Layer 3 of a small transformer language model trained on English Wikipedia (11 layers, counted from 0, width 64).
In attention head 1, each number of a token's query is one row of weights dot the token's vector x. The head spreads its attention over the tokens so far by the softmax of query dot key.

Query weights of the head. A number n stands for n times 0.0014.
q0: 33 -27 87 -26 -328 133 -43 41 178 77 128 62 -127 14 111 -49 -174 181 -279 215 123 235 26 131 -17 -208 -305 254 -404 -184 195 -333 20 256 -83 447 139 65 58 0 -104 -55 26 164 100 -86 -248 -125 3 77 -147 130 169 -97 51 86 -3 262 -146 100 89 161 -250 -47
q1: 2 52 -23 -200 62 -21 -115 -165 -31 -115 102 -22 264 23 41 9 50 35 -152 58 53 46 -15 28 22 0 -29 -171 89 91 201 15 -134 -108 -61 26 -100 -33 -112 -210 29 416 -208 -111 -3 -2 142 61 -62 -333 -32 -4 -199 -34 159 -162 -99 -60 -103 -236 168 -18 -44 18
q2: -62 -79 -129 40 162 7 50 -5 -145 -164 -43 77 104 -38 102 -43 89 -134 156 -184 -180 -181 207 -226 184 118 13 -59 109 135 -237 289 38 -226 -54 -114 -122 -29 18 -10 -63 154 -15 -185 98 26 108 30 61 -80 159 23 -76 99 32 -209 -122 -180 30 -213 -300 -108 96 39
q3: 148 43 -48 286 -134 58 288 211 152 133 89 153 -34 16 -132 -89 -36 -81 29 90 205 62 71 78 162 -97 -181 109 -83 -157 -172 -55 144 110 55 -242 43 -10 341 213 -56 -359 165 -48 103 7 -9 -41 140 150 86 89 116 19 55 244 69 189 31 67 -142 -3 -219 -28
q4: 87 127 154 28 108 -29 51 41 86 -56 76 -174 -112 26 -48 -77 -114 -10 -39 229 97 109 -87 -21 -13 -216 -85 145 -204 -190 131 -71 49 238 -46 155 31 -203 68 -85 -103 -59 -29 187 78 3 26 -70 -89 40 -136 245 -164 -116 -35 282 26 154 -188 52 185 119 -137 -61
q5: -138 -12 176 -263 -20 76 -299 -154 21 141 -81 -51 -124 -1 20 -37 -37 137 -109 88 177 24 -55 -83 -253 129 76 -228 60 123 179 -39 -159 108 27 126 -75 -100 -190 -186 25 -31 -113 22 -162 -56 195 -33 -230 -311 -133 -204 -49 84 -96 -291 -95 -1 3 22 115 -81 118 118
q6: 149 -128 -150 386 -57 86 184 100 105 74 6 52 -103 68 -299 -100 -178 40 -23 253 306 -25 -32 20 -89 -183 -172 146 -228 -139 -26 46 29 107 201 248 260 57 148 58 13 -223 -50 63 127 13 -6 -44 176 77 31 110 -29 -90 49 266 213 143 -121 54 202 8 -32 129
q7: -36 117 -172 -87 -219 24 -41 -173 137 55 203 60 -181 -56 69 57 33 46 -23 -40 -1 135 -125 151 142 -58 -55 37 84 0 50 -133 43 8 -69 85 -10 -37 10 -121 65 -27 -96 60 -57 94 94 -187 27 141 -97 -9 46 -44 18 47 -17 -11 -36 61 -179 -4 -83 141
q8: 144 39 -198 -86 28 -162 190 -48 139 -234 67 79 74 5 -19 -190 -52 8 136 -256 10 82 180 143 -291 80 179 212 135 56 -132 35 160 -16 -185 -73 -184 -9 89 157 -36 77 -71 -50 -51 67 -66 -43 149 121 30 -18 111 -20 -23 -45 70 -126 92 47 -140 45 48 -191
q9: -65 137 8 -21 122 -87 -104 -19 -107 44 -210 183 35 -72 -174 32 24 -204 189 -82 123 -157 44 18 -151 302 75 100 -26 98 314 -61 -70 -42 65 -9 -41 -56 -89 -50 -4 67 -100 85 -404 257 -19 135 -72 -9 38 15 95 111 -36 -119 40 -59 -136 20 85 -115 -119 -127
q10: -101 23 -5 27 -87 -95 -53 -47 -179 -21 -161 56 28 -57 -78 9 23 8 -75 129 -137 -83 21 6 207 -42 -141 -44 32 5 -52 64 -36 -131 -19 160 47 30 -114 -22 113 16 -19 -94 67 -156 109 108 9 -70 75 -43 -7 16 65 -78 -121 -131 68 -171 117 -158 15 64
q11: 145 161 -41 93 53 14 195 118 304 -229 136 -162 0 170 -131 -10 -85 -31 -65 65 63 165 -118 -46 85 -143 -44 38 -219 -119 -248 74 239 16 -155 -139 33 21 137 54 50 -44 -2 50 89 -18 -213 18 -72 114 -30 61 -34 -163 21 218 82 129 -58 69 219 159 -148 42
q12: 78 -32 -66 43 -153 -43 -88 -76 -55 188 21 38 30 -128 -42 72 -144 174 97 -11 -166 -152 20 312 118 -67 74 217 -20 -24 149 137 13 -85 -34 177 -129 147 57 157 136 -33 -96 -148 53 -24 -102 72 121 130 -82 48 21 -169 48 138 117 240 -184 66 -167 -146 1 -78
q13: -196 287 69 -343 110 -149 -177 -52 31 -285 -22 -145 -38 64 294 76 267 61 -83 -154 -118 137 151 -253 66 198 26 -245 105 123 -79 123 0 -167 -138 -116 -226 -196 -151 -3 106 262 -176 -139 1 40 -3 66 -132 -81 184 -37 -118 102 34 -285 -295 -265 139 -95 -13 167 96 20
q14: 130 -16 27 203 104 41 22 -128 -153 217 -33 111 82 -144 -126 123 -19 -105 22 137 -5 -173 10 72 -9 90 194 41 -78 -20 135 1 -66 -159 95 65 131 111 70 -3 -22 -66 -118 -71 -340 137 100 102 154 -111 3 -128 99 33 94 126 160 -214 -70 -17 -113 -271 99 88
q15: -32 168 171 -136 -11 -37 -125 -72 -171 -69 127 -38 5 -21 80 169 74 -183 -8 26 140 11 -361 -56 -111 149 -11 -330 24 52 244 -68 10 51 -111 -136 -85 1 -61 -76 -89 127 -107 -16 -110 67 18 -95 -167 -38 -108 -54 26 112 30 121 -89 -48 3 174 -24 11 18 130
q16: 62 49 -113 185 98 -31 227 -16 -41 251 -157 -101 -33 -5 -175 122 -96 -163 12 -71 152 -94 111 112 -335 -44 117 125 7 -13 105 103 68 41 283 -2 44 -71 200 307 98 -236 58 141 -143 147 -53 241 182 168 -108 10 72 56 230 231 116 4 143 66 -75 -97 15 116
q17: -27 103 186 43 86 -223 -118 -22 135 -95 -77 -150 -66 -15 -34 -85 -12 -230 -131 -42 -137 -62 -259 116 -146 -37 -51 -115 21 -76 72 83 -181 -156 66 -84 136 19 -9 -255 221 96 14 -41 168 71 -12 -2 -58 4 91 0 96 -56 -133 -97 96 17 214 -53 33 70 -119 91
q18: -107 -48 -29 -190 -148 -215 -266 -75 70 160 23 133 11 -21 380 76 139 181 -61 -14 -112 23 166 -190 130 160 221 -63 173 130 -48 -96 -157 -53 -9 44 -149 -132 -134 -115 -59 112 -52 -9 4 -128 79 14 -5 -11 60 -60 36 148 -128 -337 -249 -234 193 3 -7 115 -19 51
q19: 19 -113 -2 -74 -27 7 -29 -11 -159 -296 -7 149 104 38 -102 74 44 -82 47 -57 -5 40 9 -336 199 53 -68 82 54 -15 -153 178 186 -130 10 137 -124 -20 -120 57 -199 266 -26 -7 119 -172 49 87 -159 61 0 56 -186 89 -45 -25 -63 -239 10 -7 -5 148 110 -26
q20: 30 84 -93 -95 146 -161 44 -92 92 -43 -7 102 -56 -15 53 28 27 121 99 -17 -39 225 157 -98 -31 53 103 -196 31 -68 -172 -89 46 -74 -46 70 63 -49 -67 -177 -25 -58 46 -59 -75 -7 65 -60 -22 142 36 -28 -16 65 190 -10 5 -186 116 91 101 66 -58 -12
q21: 163 59 11 98 141 83 197 78 288 -63 -62 -74 -112 136 -114 -193 -71 -113 28 155 185 158 37 110 45 -169 -175 203 -189 -186 -160 74 151 -66 -142 -76 160 126 230 86 -26 -51 88 7 -42 73 -91 -70 -97 188 22 74 40 -27 -1 262 201 302 -103 7 53 97 -157 -10
q22: 121 217 149 63 64 -14 8 44 17 113 70 77 -35 -249 -417 -48 -41 -295 -127 201 155 -147 -250 -328 24 49 -387 -15 -218 -23 -135 -189 119 -18 -89 16 39 -160 191 -262 -62 -198 0 79 -32 49 50 44 112 132 136 176 86 -20 94 12 11 -42 -170 -77 194 -232 77 99
q23: -26 162 -30 38 -188 -43 36 -4 357 -74 -70 -260 -182 13 110 53 22 -13 -43 40 -2 -110 192 185 44 30 13 192 -94 167 -54 377 38 -32 -148 65 0 -81 116 166 -204 123 -219 -51 60 117 -127 12 114 101 83 -96 -31 -85 25 -95 -20 362 43 -87 21 20 -141 171
q24: -36 21 -35 113 -65 -14 13 -39 82 -9 40 -269 -198 6 125 113 -91 38 3 -113 -332 -128 -125 207 -198 -69 186 -15 16 -105 -1 51 -126 26 -121 210 37 -106 -3 203 44 -57 37 65 -38 116 -13 64 13 124 -164 -200 -128 -22 -74 -35 78 87 -65 -18 -62 -105 -36 51
q25: 204 -170 -179 208 -50 109 230 204 246 13 -71 197 189 417 117 -125 -202 82 -148 55 335 492 85 108 -10 -214 -187 -27 -80 -90 -137 39 107 -21 220 125 125 367 -20 -199 -38 -23 186 141 329 -188 -31 -161 22 119 176 34 -24 -114 -115 149 114 172 -14 263 69 255 -90 65
q26: -119 151 -99 -94 -143 -40 -97 -63 -2 -80 44 302 -63 47 -349 -17 -85 -5 105 74 287 27 143 -55 -181 81 56 -63 -31 113 18 -46 42 -10 -46 127 -97 -118 -71 -24 -120 114 -87 16 -142 66 2 -212 13 -99 28 -115 52 68 201 -65 18 -70 -152 -27 -46 1 161 4
q27: -77 24 -91 199 112 16 -125 138 -163 47 -148 39 157 29 -33 78 -160 -48 -34 -32 -71 -81 0 202 -110 38 -195 -116 59 -90 201 -104 -222 273 176 163 51 175 -206 -70 -83 20 -64 -142 -298 76 -5 -148 186 -155 157 -20 -44 -74 93 213 129 68 -227 165 81 -324 314 -70
q28: -27 205 206 -53 17 -80 141 -159 7 -58 114 -54 94 13 -247 -44 -52 16 74 -59 65 348 -89 -101 -224 0 23 -264 -17 -100 160 -169 101 38 169 -104 -20 11 177 -43 136 -31 68 55 1 54 -29 -148 -85 -255 -321 268 -99 132 65 5 200 -80 121 -58 -235 136 -63 -1
q29: 29 -146 21 231 53 160 42 149 91 86 -228 -212 -9 -44 5 123 -59 36 -202 59 237 28 -55 -491 48 -335 -316 -95 99 -82 -153 234 69 128 -7 55 -145 -218 -54 82 53 -333 43 -46 -10 -250 -4 262 -86 -74 -124 210 -139 53 -78 -185 44 2 126 -73 -19 220 -54 282
q30: -108 -111 166 -56 -31 116 -65 25 26 144 -96 -181 -90 122 38 -34 24 -46 72 -15 -100 -122 43 197 -100 -155 48 132 -133 275 200 -30 2 62 -75 -182 -19 -93 64 115 -5 18 -61 264 50 115 -181 3 -192 6 -465 49 212 -55 -55 -192 -36 161 -16 -67 -80 23 -338 -243
q31: 150 137 40 -64 19 -6 128 -230 -155 -148 298 231 66 -47 -42 21 106 104 74 -108 -19 252 -153 -6 49 -27 186 -207 98 -171 -79 -14 98 -43 23 27 -18 115 31 -134 66 102 -18 -10 211 2 59 -282 -267 46 -80 148 69 4 34 138 -49 -266 -127 -1 -94 158 364 76

Each question shows a short text with each token's key, already scaled and adjusted for position as the last token sees it. A number n stands for n times 0.0038.

Then comes the last token's vector x. A number n stands for n times 0.013.

0 " ": -11 147 80 5 -64 -88 -35 -128 -152 4 79 129 -120 -71 -120 -22 -14 -32 -94 128 127 88 49 92 291 30 9 -52 -43 -32 -81 -25
1 "TC": -137 99 127 63 -26 -145 102 -173 -107 -53 69 172 -114 -102 -49 -17 69 -104 -135 152 200 100 66 79 358 89 13 62 -72 -44 -179 68
2 "R": -74 -69 62 70 -1 -89 128 -62 37 -81 -7 138 -85 -76 -99 -20 22 -70 -132 129 199 104 0 101 296 103 27 35 -28 -99 -122 74
3 ";": 18 -93 40 40 23 -126 96 -65 -5 -18 35 76 -81 -139 -35 -74 -24 -43 -87 107 145 80 30 91 248 49 75 -6 -24 -147 -66 39
4 " ": 140 -73 -65 59 71 -66 75 -78 -107 -73 46 141 -96 -92 -131 -48 -28 -51 -70 155 149 94 45 97 262 19 2 -88 -86 17 -72 -53
5 "1": 80 111 -49 -134 48 12 110 16 -43 -14 -42 91 -67 -106 -80 -38 14 -36 -68 96 147 83 -5 103 270 23 79 -12 -35 -119 -52 -27
x: 84 13 -15 56 -17 -27 37 -16 89 -4 37 6 -23 260 -10 -10 -90 -46 23 -92 36 2 -9 -12 23 -35 -25 15 82 -63 35 -26 -30 65 65 -6 6 -7 13 49 -25 -26 42 25 13 -16 27 -76 -17 -9 -16 36 79 56 -62 83 112 21 13 45 38 11 -62 16
To which token does the last token give the most attention? 2 "R"

0 " In": 41 192 105 -30 -97 -139 17 -167 -79 -57 63 172 -123 -93 -166 -34 1 -7 -85 184 225 97 11 119 366 71 -12 -21 -2 4 -142 69
1 " July": -149 120 113 112 -24 -186 118 -123 31 -106 7 196 -56 -117 -126 -43 52 -120 -85 169 228 77 0 158 405 73 7 -7 -28 12 -165 62
2 " ": -126 -61 60 75 -25 -125 12 -75 -67 -45 43 120 -56 -36 -113 -36 -27 -37 -78 83 107 90 57 154 267 14 -10 -52 -71 -21 -76 -65
3 "2": 8 -114 -84 65 31 -81 103 -54 -65 5 -11 123 -46 -90 -65 -11 62 -7 -94 35 159 80 58 111 327 25 57 24 28 -111 -62 1
4 "0": 70 -37 -111 -57 36 -23 81 22 -42 -18 -25 68 -26 -105 -10 -34 65 -22 -48 -27 138 51 21 112 343 23 35 12 -31 -86 -44 -12
5 "1": 72 59 -63 -70 57 -69 58 62 85 -1 -74 56 -4 -49 -66 -32 28 -14 -64 -14 119 72 -16 198 321 26 67 18 -15 -182 -44 9
x: 81 -77 -21 69 -4 -27 107 -8 126 63 59 19 -25 227 41 0 -44 4 -4 -114 3 13 7 -3 -13 -50 -76 14 27 -77 -5 27 8 -48 -51 32 28 39 39 21 -65 -17 50 8 11 -16 15 -16 44 40 -32 -44 11 -91 17 103 29 11 32 42 -11 -60 -40 12
Which token does the last token look at most, and with what share of its attention? 1 " July", with about 90%

0 " a": -13 87 85 6 -13 -77 34 -105 -43 -11 19 104 -103 -127 -82 -62 49 -80 -82 138 218 102 -46 17 234 105 34 -8 17 -21 -48 28
1 " Can": -119 143 115 31 -53 -142 7 -89 -91 -64 69 125 -12 -66 -133 -35 -24 21 -47 16 133 58 22 67 229 30 -4 57 20 -13 -75 40
2 " All": -158 -37 57 54 23 -99 53 -145 -117 -13 49 148 -126 -77 -119 -46 -38 35 -76 150 161 83 45 100 351 77 -17 7 -81 -27 -126 13
3 " Star": -65 -182 10 157 90 -126 111 -76 -75 -80 44 180 -85 -128 -109 -53 -17 -11 -59 83 232 95 69 74 335 67 5 43 -36 -18 -191 59
4 "s": 112 -36 -62 58 28 -29 101 -36 -2 -26 -17 111 -52 -80 -77 -30 19 -47 -99 63 186 109 -30 73 226 75 21 39 -13 -41 -89 26
5 ".": 94 14 -27 68 58 -105 111 -3 -5 -20 -25 58 -76 -71 -73 -38 -53 -55 -46 102 115 96 0 138 177 53 25 -18 -79 -56 -66 -2
x: -17 -18 24 -10 54 -19 38 24 19 62 -10 -37 60 385 21 -55 -27 53 48 -18 -15 24 43 -76 -48 -71 17 -18 -10 59 21 -23 54 50 -56 14 57 -28 9 -29 -3 39 -40 43 32 -106 17 39 -12 -33 -60 57 -7 -28 -20 34 20 32 15 -15 2 -3 -7 -33
To which token does the last token give the most attention? 0 " a"

0 "end": -75 150 135 6 -36 -80 73 -62 -51 -35 34 119 -54 -77 -111 19 -12 -41 -81 83 198 71 23 76 246 64 14 11 -5 -53 -75 29
1 "y": -125 31 99 78 -19 -68 94 -16 -10 -48 22 72 -25 -82 -69 2 11 -63 -49 80 196 60 -7 49 206 77 9 10 -38 -59 -95 45
2 " W": -118 -41 40 115 27 -143 98 -137 -67 -30 80 208 -69 -118 -80 -71 -21 -65 -105 103 249 107 57 104 352 81 40 60 -52 -96 -109 21
3 "hel": 6 -107 -75 112 135 38 29 15 -123 -38 6 105 -58 -70 -133 28 -87 79 -31 6 49 33 32 49 231 35 17 1 5 -55 -59 37
4 "an": 160 -44 -55 63 84 -18 115 9 -57 -41 35 115 -26 -96 -93 -31 -42 -10 -90 125 136 84 55 77 248 55 15 7 -63 10 -141 21
5 " and": 64 35 -91 41 102 -49 114 46 43 -46 -10 105 -44 -132 -75 -58 17 -75 -69 125 203 85 11 48 263 86 30 0 -16 -39 -136 62
x: -81 -30 -15 -10 22 6 57 55 -8 -8 -13 -6 22 421 15 -83 16 -23 -4 4 37 -21 -20 54 -26 -63 -12 -13 -126 -32 -2 -4 -31 26 -11 5 -47 62 8 -56 49 -1 -20 -40 20 -16 23 4 -8 -7 -11 6 -42 1 3 -19 24 62 -32 7 -30 -5 -14 -36
To which token does the last token give the most attention? 2 " W"

0 "2": -9 140 115 -23 -116 -31 62 -80 3 -52 12 80 -26 -86 -84 -38 63 -40 -76 37 203 72 -9 126 306 65 31 33 -11 -101 -95 22
1 ";": -65 34 73 -9 -87 -108 39 -92 18 -28 41 71 -92 -149 -63 -84 15 -30 -74 109 214 88 -8 73 282 83 62 -23 -7 -121 -69 46
2 " J": -114 -105 53 129 59 -100 110 -147 -77 -3 68 206 -126 -145 -109 -43 16 -62 -125 149 263 117 96 73 355 90 96 -14 -35 -47 -82 -29
3 "P": 29 -146 -70 117 91 -25 146 -21 46 -86 -1 140 -51 -108 -76 -15 61 -126 -111 137 230 95 23 71 279 93 76 23 3 -74 -164 80
4 "N": 125 -24 -53 54 79 -107 138 43 114 -75 -29 133 -16 -84 -61 -16 17 -96 -128 139 188 99 15 110 260 68 39 3 2 -119 -121 112
5 " Kat": 177 62 -167 -14 144 26 113 -44 -51 -41 -41 203 -63 -105 -105 -37 -16 -42 -103 88 219 116 57 117 372 48 7 -2 -57 -60 -119 -6
x: 54 -111 -8 -30 -72 14 -63 16 19 126 -13 9 46 51 26 -37 -107 50 -77 17 101 56 -31 93 -28 10 34 39 -222 67 -51 6 -4 28 -77 -72 38 10 21 0 28 -56 6 37 32 -18 -43 -38 -46 40 51 -36 38 -2 26 -14 7 79 20 28 -43 52 -100 -30
Which token does the last token look at most, and with what share of its attention? 5 " Kat", with about 90%

0 "N": -33 96 38 7 -69 -84 55 -109 24 -34 24 145 -47 -60 -75 8 -47 -106 -96 208 153 99 3 95 211 92 79 49 -41 -124 -120 80
1 " Ko": -195 104 158 59 40 -161 76 -117 -107 -47 48 174 -95 -125 -125 -7 -41 -42 -97 146 207 83 72 95 349 40 52 -6 -9 19 -117 52
2 "ui": -141 -150 86 102 65 -89 86 -38 -28 -36 11 108 -61 -72 -130 -9 -49 -17 -67 144 183 93 81 121 261 21 74 -46 -21 6 -144 39
3 "chi": 92 -171 -14 165 59 -77 106 71 25 -55 -20 98 -20 -50 -74 23 25 -46 -58 101 195 87 47 91 205 30 -15 -88 -14 48 -108 66
4 " O": 156 -128 -111 134 143 -71 102 -33 -69 -84 7 166 -32 -90 -126 0 0 -28 -105 98 196 100 58 130 334 27 31 -27 -23 6 -87 44
5 "k": 128 78 -153 12 148 87 82 -11 -82 -66 -17 138 -57 -85 -41 7 -6 37 -78 39 158 76 103 112 263 -14 -9 -68 9 64 -96 28
x: -53 27 -11 37 9 75 9 -5 83 35 -36 1 22 -57 7 44 -146 98 -48 29 88 11 34 53 48 -49 48 -1 -253 4 10 3 45 -14 -105 -3 23 -7 4 48 -15 -4 56 -1 -3 -11 -60 -76 -40 12 71 -41 17 55 14 -10 33 -19 32 29 -8 -26 -83 135
To which token does the last token give the most attention? 4 " O"

0 " After": 79 200 118 -73 -114 -98 -9 -167 -90 -41 70 111 -70 -136 -146 -60 4 -72 -56 132 197 75 2 99 360 77 30 85 -20 69 -172 9
1 " Earth": -155 136 174 62 -51 -137 53 -165 -61 -81 56 156 -104 -103 -94 -53 33 -106 -86 119 249 107 21 87 313 87 2 37 -65 45 -181 14
2 ".": -113 -44 61 44 -66 -120 95 -74 -8 -21 -8 83 -48 -70 -59 -29 -23 -58 -67 86 115 96 8 145 204 46 12 23 -79 -56 -90 -12
3 "\n": 3 -27 31 42 -51 -67 109 -61 81 -24 -48 91 -182 -10 -154 -86 -23 -67 -11 159 248 110 -49 129 244 140 76 -81 -21 -54 -74 7
4 "\n": 21 -24 -2 31 -13 -73 122 -65 48 -9 -41 96 -184 -54 -147 -102 -18 -77 -23 188 255 128 -64 88 246 166 91 -58 -32 -50 -103 18
5 "Be": 191 -7 -169 23 122 52 136 -95 -111 -106 -22 191 -54 -143 -197 -38 -18 -76 -98 112 229 100 -10 76 381 78 70 75 -11 41 -106 17
x: 7 -53 -20 -32 -15 -3 -62 60 19 37 14 24 47 116 16 40 -115 -35 -132 -48 20 1 122 31 83 -20 -29 -18 -242 6 -17 -14 -47 22 57 -31 -21 9 -109 0 -18 -38 -37 41 1 -31 -64 5 -20 -25 -18 19 22 -55 35 -60 13 21 12 63 44 -15 -127 17
To which token does the last token give the most attention? 5 "Be"

0 " and": -3 61 85 -31 -68 -84 82 -95 -10 -59 32 106 -108 -116 -93 -38 4 -74 -64 127 212 79 9 36 274 95 44 14 -9 -55 -132 72
1 " the": -47 29 73 33 -28 -70 72 -78 -21 -40 38 96 -91 -133 -48 -79 33 -32 -64 88 203 81 -37 -22 223 110 -6 30 -37 -79 -89 35
2 " local": -94 -48 56 55 -4 -86 95 -71 -36 -59 58 119 -108 -124 -61 -58 -31 -79 -90 175 183 75 -6 -1 227 110 26 55 -86 -88 -134 39
3 " forces": -25 -100 10 95 20 -44 53 -72 -29 -46 12 80 -58 -99 -98 -33 7 -75 -77 92 169 83 -68 43 197 98 33 75 -10 -28 -106 23
4 " of": 100 -102 -29 86 77 -106 74 -66 -61 -63 51 111 -44 -124 -123 -30 -5 3 -104 191 158 90 5 61 275 69 8 -12 -9 -8 -153 58
5 " the": 70 12 -78 40 91 -34 110 3 -34 -36 11 113 -40 -146 -46 -68 39 19 -87 103 168 92 -10 -3 243 97 -11 25 -22 -54 -111 31
x: -54 70 -9 -40 59 66 -27 -14 7 -6 37 42 -49 436 6 14 7 -4 8 -17 -16 5 34 47 15 8 -21 15 -18 -18 -4 -29 -31 13 -2 22 14 74 -13 19 9 -6 -28 -20 68 -39 41 -76 -12 23 57 -33 -1 47 0 5 -7 37 -35 -52 -12 -42 -5 4
To which token does the last token give the most attention? 2 " local"

0 "3": 1 148 121 -46 -118 -32 66 -91 -5 -58 15 87 -29 -92 -91 -42 62 -54 -71 50 206 73 -3 136 319 66 23 19 -24 -68 -99 23
1 "\n": -17 25 62 -18 -95 -21 66 -92 91 -62 -34 94 -143 -10 -162 -88 -18 -65 -25 137 228 105 -69 133 268 141 74 -59 -16 -81 -82 20
2 "J": -114 -47 69 130 60 -91 69 -131 -109 2 74 186 -103 -111 -94 -21 -15 -59 -92 140 266 109 55 7 250 136 66 40 -25 -52 -121 23
3 "P": 29 -160 -56 125 80 -49 166 -31 39 -86 8 164 -48 -111 -76 -22 51 -135 -122 166 239 102 42 68 278 99 68 31 -26 -57 -187 75
4 "N": 130 -20 -59 54 81 -104 140 34 106 -71 -30 140 -19 -88 -57 -10 27 -102 -142 145 194 104 22 98 265 78 33 13 -6 -118 -128 109
5 " Hi": 139 53 -148 -1 192 31 137 -1 -50 -69 -38 180 -35 -140 -120 -26 -12 -58 -115 148 168 96 50 102 357 36 91 5 23 -43 -93 70
x: -40 28 55 -49 -1 27 -37 39 118 80 38 -54 32 5 22 -9 -66 -8 -120 -17 61 10 57 -12 34 -67 -3 9 -189 -8 7 0 39 -10 -16 5 -66 19 -47 -26 60 -32 32 -29 -41 -43 -87 -74 -3 42 11 -84 107 68 -14 10 -3 11 11 108 -36 -51 -134 31
To which token does the last token give the most attention? 5 " Hi"

0 "1": -25 120 100 13 -91 -31 70 -60 27 -49 -12 70 -24 -85 -74 -41 54 -41 -68 45 190 74 -29 132 277 64 38 19 -22 -106 -88 11
1 "7": -121 60 76 64 -86 -67 92 -53 12 -56 -16 77 -29 -90 -73 -46 72 -37 -70 33 175 64 -27 137 316 54 -11 5 -34 -58 -70 -3
2 ",": -98 -30 98 94 -58 -175 96 -72 37 -40 16 112 -41 -144 -47 -48 67 -91 -99 104 233 104 42 89 308 69 84 20 -2 -100 -122 59
3 " she": 4 -105 48 129 57 -64 71 -44 -42 -31 -2 98 -83 -105 -103 -21 -5 -145 -48 145 190 69 32 48 232 93 106 42 10 28 -98 46
4 " performed": 108 -93 -33 76 53 -55 91 -81 -54 -32 3 89 -83 -113 -104 -69 -11 -81 -41 138 197 83 -11 69 245 89 18 3 -40 46 -89 -19
5 " a": 59 18 -79 22 78 -27 105 -5 4 -38 -5 91 -17 -165 -55 -88 45 -62 -71 136 201 92 -49 -8 197 108 14 -19 6 4 -56 27
x: -59 23 0 -59 62 31 -22 16 -7 6 -4 -18 -7 413 46 47 -104 -10 -26 -23 -41 -34 9 45 15 -53 -16 12 -49 5 -5 9 -31 53 -11 8 -52 24 1 64 -39 35 -48 13 -15 10 61 -44 30 27 68 -34 13 -9 -89 6 -3 11 -18 -45 -12 -26 -34 6
To which token does the last token give the most attention? 0 "1"

0 "N": -33 96 38 7 -69 -84 55 -109 24 -34 24 145 -47 -60 -75 8 -47 -106 -96 208 153 99 3 95 211 92 79 49 -41 -124 -120 80
1 " \"": -97 104 123 -13 -44 -80 55 -122 -22 -69 -9 133 -142 -63 -97 -39 -27 -92 -54 138 255 101 -22 83 219 114 40 19 -24 -61 -125 57
2 "H": -105 -84 34 153 88 -87 95 -134 -130 -15 64 216 -121 -120 -108 8 8 -68 -106 137 230 107 88 65 329 85 47 5 -54 -41 -89 41
3 "iro": 53 -209 -27 123 85 -70 84 -22 -32 -67 13 111 -85 -75 -112 32 -40 -26 -98 116 171 84 34 73 237 35 72 -6 47 -73 -100 77
4 "bon": 154 -82 -104 112 90 -63 92 20 0 -73 -6 117 -54 -65 -97 -21 6 -27 -71 113 197 84 24 107 253 53 -14 -24 -53 16 -126 43
5 "\"": 132 85 -74 106 81 -102 125 58 33 -47 -24 96 -67 -75 -86 -38 -13 -86 -64 112 208 93 10 82 184 85 13 11 -20 -13 -101 35
x: -43 -75 66 -47 -4 -26 65 50 -27 37 -55 -12 22 365 20 -111 2 1 12 47 -1 -36 24 -5 -73 13 74 -61 -108 30 -39 28 41 -25 -8 5 -18 5 35 47 -55 14 0 -16 98 -68 -6 -11 -1 -13 -11 19 40 -5 -64 5 -9 -10 -18 6 -4 23 27 -5
Which token does the last token look at most, and with what share of its attention? 1 " \"", with about 50%

0 " watch": 50 149 125 -14 -89 -87 20 -122 -80 -1 66 114 -71 -117 -117 -28 -21 -31 -57 106 185 90 5 104 294 78 41 15 -26 -45 -121 9
1 "ed": -118 49 37 50 5 -77 25 -99 -69 14 49 82 -65 -115 -97 -44 -51 -55 -41 178 163 70 1 67 230 67 30 -33 -20 34 -81 -6
2 " by": -132 -24 60 48 -18 -122 57 -98 -48 -41 26 106 -80 -124 -121 -42 -6 -17 -81 153 160 86 3 76 291 72 -9 16 -33 11 -133 2
3 " over": -85 -135 2 91 64 -96 110 -125 -77 -46 -1 134 -89 -131 -128 -62 16 -23 -86 135 168 106 9 130 369 66 14 27 -26 69 -160 -27
4 " a": 43 -32 -69 38 81 -52 94 -44 -15 -18 0 105 -31 -165 -51 -86 37 -64 -87 160 210 107 -56 -12 195 117 23 -8 24 -44 -63 38
5 " million": 135 36 -76 -23 79 -28 119 37 29 -57 -38 88 -60 -172 -98 -91 33 -95 -63 123 182 87 -45 63 293 90 26 71 -44 -10 -130 6
x: 3 -21 37 -23 0 -25 46 -47 64 58 12 10 2 383 -51 27 2 -67 21 43 -40 -52 23 1 2 -88 38 -58 -25 -44 16 10 6 -13 -10 -40 64 104 15 -4 -15 18 13 37 10 14 38 -28 -64 17 17 -12 10 -114 -49 18 -4 1 -21 23 81 8 -5 30
Which token does the last token look at most, and with what share of its attention? 4 " a", with about 60%

0 " the": 6 63 89 -11 -45 -62 63 -96 -31 -31 40 104 -97 -127 -57 -78 43 -25 -67 75 198 82 -39 -16 243 104 -11 35 -29 -72 -95 27
1 " Barcelona": -205 81 126 47 -32 -98 29 -129 -48 -43 55 109 -102 -76 -119 -35 0 -66 -75 174 213 79 -2 98 266 73 43 12 -53 15 -124 -6
2 " S": -110 -35 41 108 60 -97 66 -132 -85 -12 94 149 -80 -92 -102 -54 20 37 -103 94 180 68 56 44 269 35 37 -13 38 31 -62 -19
3 "ym": 83 -116 -79 70 105 55 58 -17 -100 14 3 81 -108 -102 -64 6 -34 7 -83 37 140 68 35 -38 92 44 87 41 60 -65 -8 -15
4 "phon": 150 -12 -142 27 78 -40 86 88 70 -25 -52 123 -8 -62 -111 -44 -20 -5 -66 28 144 79 -4 92 291 34 -19 -31 -36 -90 -76 24
5 "y": 110 61 -135 21 77 -23 66 69 28 -47 -14 85 -24 -69 -69 -7 14 -37 -59 64 216 72 -14 64 228 77 -3 5 -28 -54 -110 65
x: 3 -48 28 41 4 34 30 76 -4 -39 17 14 30 361 -10 -19 9 -19 20 120 3 -27 -3 7 -16 -75 -55 -29 -197 -19 -38 13 -7 -29 -45 32 -17 -2 24 0 -16 -24 -49 11 91 -22 21 33 -12 18 -2 -36 3 -41 43 -10 8 10 10 32 40 44 55 -3
To which token does the last token give the most attention? 2 " S"